Layer 12 of a small transformer language model trained on English Wikipedia (21 layers, counted from 0, width 96).
A neuron's activation on a vector x is GELU(weights . x + bias), where the dot is the dot product.
The model reads these tokens: "a" " |" " 3" ":" "52" " |" "\n" "|" " 4" "." " |" " \"" "B" "urn"

The vector x that enters this layer's MLP at each token. A number n stands for (n - 500) times 0.015.
0 "a": 441,444,624,522,534,465,489,510,504,502,543,477,506,458,477,448,552,421,519,515,542,469,524,416,521,184,526,744,495,505,533,514,501,528,463,500,478,500,481,491,497,549,536,454,480,545,523,533,531,499,587,516,499,479,548,472,520,487,581,529,476,493,514,511,497,551,493,523,141,525,545,475,509,467,457,595,531,475,502,532,481,516,475,507,542,568,499,521,450,529,557,448,484,468,506,502
1 " |": 501,512,514,459,512,438,457,514,552,474,503,511,526,521,463,464,601,509,511,536,529,531,492,429,540,523,548,603,500,483,454,455,518,464,507,463,500,481,507,502,458,527,546,470,509,580,486,551,482,491,586,490,429,496,617,552,504,513,525,457,553,516,511,549,487,493,471,537,20,639,471,523,491,467,448,586,501,507,472,484,475,510,467,482,511,532,507,482,534,506,450,535,467,524,453,494
2 " 3": 535,541,554,534,543,501,497,467,472,481,515,537,531,563,496,547,585,542,538,589,491,527,515,440,466,311,484,772,511,472,407,469,508,501,523,413,532,537,622,540,451,487,470,479,528,640,477,592,520,521,575,543,459,517,632,516,413,481,431,488,565,514,499,529,508,518,433,522,179,484,487,464,419,515,415,545,388,481,506,397,499,544,504,411,503,441,533,489,543,573,388,508,468,524,499,492
3 ":": 516,456,420,514,461,530,558,557,572,505,557,540,553,536,521,437,581,360,469,524,460,540,519,447,527,549,501,811,469,388,458,475,486,565,548,446,598,558,517,516,494,456,454,415,509,642,471,561,497,402,607,450,403,467,644,566,562,515,423,495,527,479,517,461,458,500,537,564,213,620,562,452,465,487,444,400,478,473,539,410,505,490,563,477,430,503,472,511,477,577,440,486,456,493,452,553
4 "52": 513,452,449,611,557,500,493,408,499,444,460,492,466,566,576,535,658,444,514,591,490,619,558,530,466,337,496,708,552,462,455,471,470,427,627,446,516,476,481,520,495,424,439,483,522,606,390,430,459,455,580,582,452,530,697,577,530,522,398,403,513,508,512,500,564,505,462,518,224,538,473,487,474,548,416,491,469,421,475,535,483,554,508,469,428,507,436,497,524,595,516,523,489,533,514,484
5 " |": 501,568,458,480,544,517,447,474,557,490,458,487,479,538,511,492,611,492,525,567,525,526,511,456,515,554,521,594,471,440,495,473,533,421,543,435,520,512,492,519,492,515,400,472,557,566,439,504,512,469,568,531,438,518,668,561,469,438,469,465,553,456,482,558,451,480,517,512,60,664,472,539,513,471,446,546,502,506,474,497,493,510,461,497,501,547,481,487,478,557,465,547,464,511,485,512
6 "\n": 440,499,548,487,542,550,470,446,469,485,522,500,474,547,517,469,655,533,547,530,462,579,503,399,457,579,486,782,506,477,549,534,469,488,493,447,505,470,493,453,466,452,476,520,438,640,456,511,493,536,455,562,360,523,605,530,474,461,468,505,569,502,479,435,503,571,532,603,134,432,460,490,491,471,445,460,527,462,474,594,523,493,463,571,491,510,513,569,471,565,440,544,440,543,512,536
7 "|": 450,568,421,439,492,503,438,477,516,397,516,535,454,575,526,470,665,517,504,556,508,492,509,446,522,548,535,686,567,463,563,465,468,397,518,436,442,450,539,456,472,586,492,446,590,563,496,492,500,566,514,549,469,466,586,488,518,419,495,445,569,464,482,534,526,583,527,565,84,529,499,496,503,511,442,536,508,481,500,491,542,497,506,524,535,484,516,488,522,584,440,581,436,515,469,435
8 " 4": 483,541,486,522,534,537,488,485,454,474,552,570,498,529,488,601,623,584,529,567,493,503,524,459,445,384,445,793,515,448,500,562,447,450,477,411,469,519,638,472,452,590,496,431,515,623,470,572,565,549,516,509,509,509,570,516,489,503,420,468,578,502,492,524,554,535,450,537,196,469,479,470,434,503,403,490,404,568,522,446,572,488,530,342,579,410,477,502,475,584,430,519,393,550,544,463
9 ".": 503,517,415,520,516,553,483,485,483,440,535,552,536,509,588,506,709,501,460,527,575,513,571,447,519,506,509,704,481,436,592,520,443,487,446,482,475,522,500,477,553,509,506,474,462,647,421,533,552,432,507,486,499,460,617,570,510,544,465,462,587,443,511,468,504,538,496,573,204,525,507,449,466,541,453,290,463,480,568,541,602,384,573,469,448,436,461,501,441,587,577,442,364,521,442,457
10 " |": 504,558,365,446,545,507,478,495,520,487,526,482,441,594,488,472,686,521,494,551,553,528,508,515,522,553,474,638,497,421,582,512,528,409,458,449,470,489,560,464,517,557,428,467,514,590,427,537,577,488,503,475,450,486,615,538,546,487,480,429,603,461,486,547,534,498,516,529,118,648,529,490,534,463,456,485,474,537,478,508,547,468,470,422,456,483,469,471,405,557,503,583,384,501,527,481
11 " \"": 423,631,505,521,485,491,456,461,544,476,543,492,412,577,474,618,646,521,429,534,513,476,556,477,553,498,396,762,461,475,559,518,523,523,420,494,505,455,535,511,535,495,462,447,470,722,448,467,613,469,455,530,477,582,605,529,407,485,499,385,536,507,530,440,402,560,447,483,280,504,550,429,497,527,455,434,591,408,487,619,501,424,471,362,478,480,510,492,463,489,519,649,313,509,557,565
12 "B": 518,531,350,411,541,531,523,485,565,437,499,512,505,519,490,513,646,499,465,527,552,508,495,502,541,193,416,760,488,527,522,411,525,518,533,453,425,479,628,457,531,516,441,445,446,642,491,548,531,442,490,560,347,620,562,537,547,457,519,408,559,471,603,578,421,494,505,483,395,420,508,490,438,447,529,470,372,483,442,541,546,468,517,522,577,488,504,585,537,541,488,615,475,528,476,481
13 "urn": 521,489,377,488,544,501,544,480,538,451,559,588,544,558,569,478,658,486,483,582,606,494,466,554,558,264,419,775,580,400,435,563,495,448,472,542,549,493,550,430,548,441,502,428,407,543,425,510,515,488,520,555,410,546,645,456,523,535,529,407,518,519,401,542,475,452,436,575,348,505,484,492,437,605,578,475,458,466,436,500,494,424,420,565,394,511,515,417,472,497,531,650,392,519,482,561

Each question shows the input weights of one neuron of the MLP. A number n stands for (n - 500) times 0.001.

n88 (bias -0.006): 524,364,549,338,335,221,552,582,507,428,625,469,571,515,388,383,483,652,419,372,563,634,529,491,687,645,399,395,409,663,589,267,612,429,503,736,553,571,441,625,279,547,300,370,509,537,632,642,410,361,536,385,451,488,358,647,397,591,520,720,532,450,380,546,414,553,603,302,533,514,601,436,631,391,537,484,411,473,513,456,383,581,558,541,565,557,521,579,566,474,500,623,498,499,522,471
Which token does this neuron like most? 1 " |"

n118 (bias -0.043): 565,571,536,388,667,449,553,370,550,513,557,548,672,527,482,575,580,493,397,468,481,406,500,396,642,681,661,451,655,584,677,346,635,775,351,618,233,530,409,402,510,439,562,423,562,413,491,563,523,632,507,402,446,455,450,721,559,653,319,400,333,267,403,393,520,611,493,159,504,523,586,483,640,542,381,454,399,515,784,574,447,539,638,400,384,361,384,383,383,576,635,511,348,431,541,309
Its two highest activations, in order, are on tokens 9 ".", 10 " |"

n108 (bias -0.036): 328,347,381,522,176,486,656,440,319,338,689,579,401,355,492,522,555,478,383,652,432,461,461,611,281,722,623,524,574,534,470,693,328,490,376,392,441,657,505,746,562,622,476,345,359,480,442,741,610,598,503,488,567,502,379,390,709,796,369,449,388,573,564,464,678,466,630,447,560,358,371,330,598,437,344,483,345,415,828,686,530,487,617,285,604,274,503,397,394,460,529,419,458,491,436,526
Which token does this neuron like most? 8 " 4"

n142 (bias -0.033): 364,340,453,536,522,489,684,387,533,543,687,438,317,558,591,403,462,458,528,381,589,570,414,409,475,583,665,382,650,396,722,635,396,350,431,475,563,587,601,466,627,577,267,451,479,382,407,608,579,571,524,474,586,466,588,351,525,561,460,590,509,418,496,480,554,441,642,412,480,530,400,552,533,439,314,527,606,314,612,628,243,541,591,321,389,501,476,545,409,562,687,574,569,572,616,506
On which token does it fire most, and how strongly? 10 " |", at about 1.2

n100 (bias -0.036): 423,492,603,560,328,522,718,600,472,552,547,559,502,398,331,701,437,520,752,654,606,591,432,469,499,475,589,302,610,796,652,668,774,559,274,534,236,491,545,546,114,523,283,205,260,341,559,572,585,448,315,308,695,387,398,697,441,718,379,314,606,287,629,414,611,733,448,233,629,343,610,355,388,485,394,610,410,187,688,583,486,828,653,325,810,641,554,670,405,637,484,295,353,642,629,473
Which token does this neuron like most? 8 " 4"

n143 (bias -0.012): 631,523,615,396,545,501,527,269,455,550,593,698,454,421,576,554,445,675,505,587,531,671,291,489,616,561,536,417,533,533,548,575,599,428,401,503,679,374,472,574,503,405,318,393,494,413,461,516,492,638,405,488,677,515,591,322,467,425,345,565,534,325,472,476,650,479,635,309,433,543,554,369,652,405,397,711,510,664,538,534,532,513,465,638,634,448,616,526,557,541,430,450,435,290,461,546
Which token does this neuron like most? 5 " |"

n106 (bias -0.015): 557,519,677,509,509,493,425,655,592,604,460,428,439,520,565,396,384,518,576,459,253,625,310,464,500,638,741,326,558,471,322,660,623,398,525,353,517,495,379,609,464,506,424,397,459,395,611,547,390,543,547,578,422,491,489,551,352,475,677,507,445,478,420,553,423,555,556,485,495,534,357,409,423,378,472,525,407,491,446,527,474,619,397,470,611,573,507,511,554,638,541,585,649,541,469,612
Which token does this neuron like most? 5 " |"

n101 (bias -0.012): 609,361,505,310,375,593,473,516,385,447,636,631,273,685,605,347,434,481,456,418,598,476,326,385,613,507,590,351,404,575,402,717,632,627,360,613,375,499,609,374,495,601,354,328,544,460,437,717,446,797,467,404,367,451,439,544,585,659,444,556,494,364,439,560,645,575,636,353,547,395,381,443,436,464,608,422,507,540,560,607,632,631,586,496,440,462,606,644,432,616,540,732,405,647,642,421
Which token does this neuron like most? 10 " |"

n70 (bias -0.021): 526,553,643,307,429,359,383,574,575,607,472,333,509,531,367,646,499,627,403,443,588,556,418,481,606,624,421,454,586,547,714,605,728,548,245,489,475,423,557,616,338,497,541,356,454,438,483,748,361,495,542,386,619,439,382,356,512,437,507,611,562,511,419,515,384,542,487,452,463,548,557,358,522,289,479,610,435,597,533,483,481,722,368,571,565,392,680,604,627,447,454,511,472,306,518,490
Its two highest activations, in order, are on tokens 1 " |", 0 "a"

n176 (bias -0.054): 341,392,580,661,379,343,363,453,243,561,570,448,449,618,417,507,501,422,399,332,453,556,556,469,579,587,600,437,648,406,730,638,395,421,324,470,485,434,410,646,365,655,340,343,309,385,551,502,724,545,435,503,689,442,458,565,514,468,502,424,604,676,302,381,684,593,408,499,587,487,790,413,581,275,501,575,534,275,696,556,659,518,401,416,567,581,410,532,527,509,389,616,379,478,591,445
On which token does it fire most, and how strongly? 11 " \"", at about 1.3

n155 (bias -0.047): 383,445,529,518,387,592,345,509,479,569,365,570,229,355,508,595,418,213,526,601,637,627,425,515,383,653,496,519,480,505,656,608,451,581,527,404,390,588,437,381,444,650,551,251,439,201,434,569,588,456,244,441,660,439,530,462,533,431,499,514,360,602,649,416,685,614,588,578,558,498,509,437,574,621,565,594,547,413,455,585,434,335,553,399,663,478,391,701,341,287,801,448,396,648,394,292
Which token does this neuron like most? 9 "."

n129 (bias -0.016): 554,458,633,522,482,660,560,423,407,403,529,503,658,460,398,635,530,632,421,430,541,599,427,403,374,501,444,419,442,560,498,497,605,463,493,436,460,288,420,527,506,518,523,544,353,528,472,650,477,430,551,462,588,487,519,470,486,491,621,409,612,485,576,604,519,545,308,526,503,523,542,438,461,517,591,597,375,624,575,540,458,425,329,541,452,494,503,591,589,479,594,496,409,475,572,620
Which token does this neuron like most? 1 " |"

n8 (bias -0.015): 561,366,642,387,634,587,327,340,421,469,398,544,352,551,393,316,481,433,577,522,742,550,459,490,413,557,451,350,393,388,537,767,571,472,432,418,347,497,615,512,187,537,360,391,485,452,551,595,620,516,334,489,622,439,505,332,361,505,477,610,661,381,377,636,592,701,717,494,565,513,543,522,460,488,557,652,462,591,485,455,497,511,367,670,534,421,527,496,645,591,414,576,447,392,544,547
Which token does this neuron like most? 7 "|"

n86 (bias -0.035): 607,372,507,404,572,542,510,585,607,496,442,593,223,664,363,329,478,280,506,427,478,367,419,521,630,690,598,343,575,191,516,720,528,456,498,345,507,591,490,672,409,641,241,470,491,386,218,498,678,524,633,597,609,487,610,365,441,489,523,470,507,393,526,535,467,639,535,435,547,561,507,465,651,577,466,549,472,425,653,724,435,576,317,193,408,287,670,377,317,649,715,426,445,430,579,490
On which three tokens does it fire most, strongest first? 10 " |", 5 " |", 11 " \""

n1 (bias -0.024): 471,315,485,482,598,483,410,505,534,363,467,569,333,460,383,402,537,460,442,417,402,609,477,447,579,436,508,318,679,577,370,583,423,220,516,652,206,391,281,523,396,396,573,508,397,520,392,493,482,651,606,470,497,434,565,470,549,473,602,621,552,505,746,582,650,663,608,405,609,571,388,318,527,475,565,688,654,344,596,740,596,521,480,294,606,501,597,717,521,626,495,568,623,686,615,500
On which token does it fire most, and how strongly? 4 "52", at about 0.25

n171 (bias -0.051): 520,549,532,434,306,323,439,618,616,492,551,284,621,447,459,729,508,478,353,627,250,451,490,575,783,635,472,407,443,514,395,454,835,723,495,397,421,485,317,489,418,555,956,317,490,526,455,555,372,426,536,520,633,462,431,411,378,432,603,322,420,450,545,449,474,685,570,274,562,255,565,259,485,604,641,559,404,380,546,674,363,529,469,497,534,423,569,467,406,436,365,545,645,465,563,497
Which token does this neuron like most? 11 " \""

n26 (bias -0.023): 425,489,700,409,623,634,323,386,598,476,447,310,443,456,574,445,530,529,593,496,491,339,453,548,525,505,596,296,363,506,398,331,562,433,572,684,389,501,425,528,403,665,512,507,469,476,429,647,597,634,369,315,517,669,666,414,255,339,507,512,406,339,634,601,562,539,414,488,570,592,424,359,563,322,482,575,640,596,591,530,419,478,281,534,488,552,573,589,515,509,522,559,557,471,577,434
Which token does this neuron like most? 5 " |"

n102 (bias -0.057): 548,459,538,537,182,545,750,343,389,280,654,435,416,297,414,584,496,461,489,588,501,687,373,354,445,509,620,370,787,783,700,547,466,423,471,510,363,645,522,576,561,556,340,199,502,484,531,531,369,415,480,579,463,527,333,546,619,612,584,498,500,421,546,501,535,594,365,341,630,310,496,416,375,539,629,460,357,322,668,439,626,565,587,373,742,487,593,531,311,807,566,453,452,577,498,486
Its two highest activations, in order, are on tokens 12 "B", 8 " 4"

n121 (bias -0.025): 318,435,595,547,410,589,584,530,482,498,606,420,291,575,563,336,561,437,433,399,395,512,491,448,539,573,575,419,235,486,323,597,597,540,431,398,444,565,409,516,505,471,465,430,592,465,401,548,417,492,644,402,583,144,457,576,551,782,556,526,508,281,373,480,672,575,578,426,523,490,577,497,587,359,507,442,500,459,586,521,659,532,447,708,386,667,466,499,427,697,529,428,390,547,538,733
On which three tokens does it fire most, strongest first? 3 ":", 9 ".", 0 "a"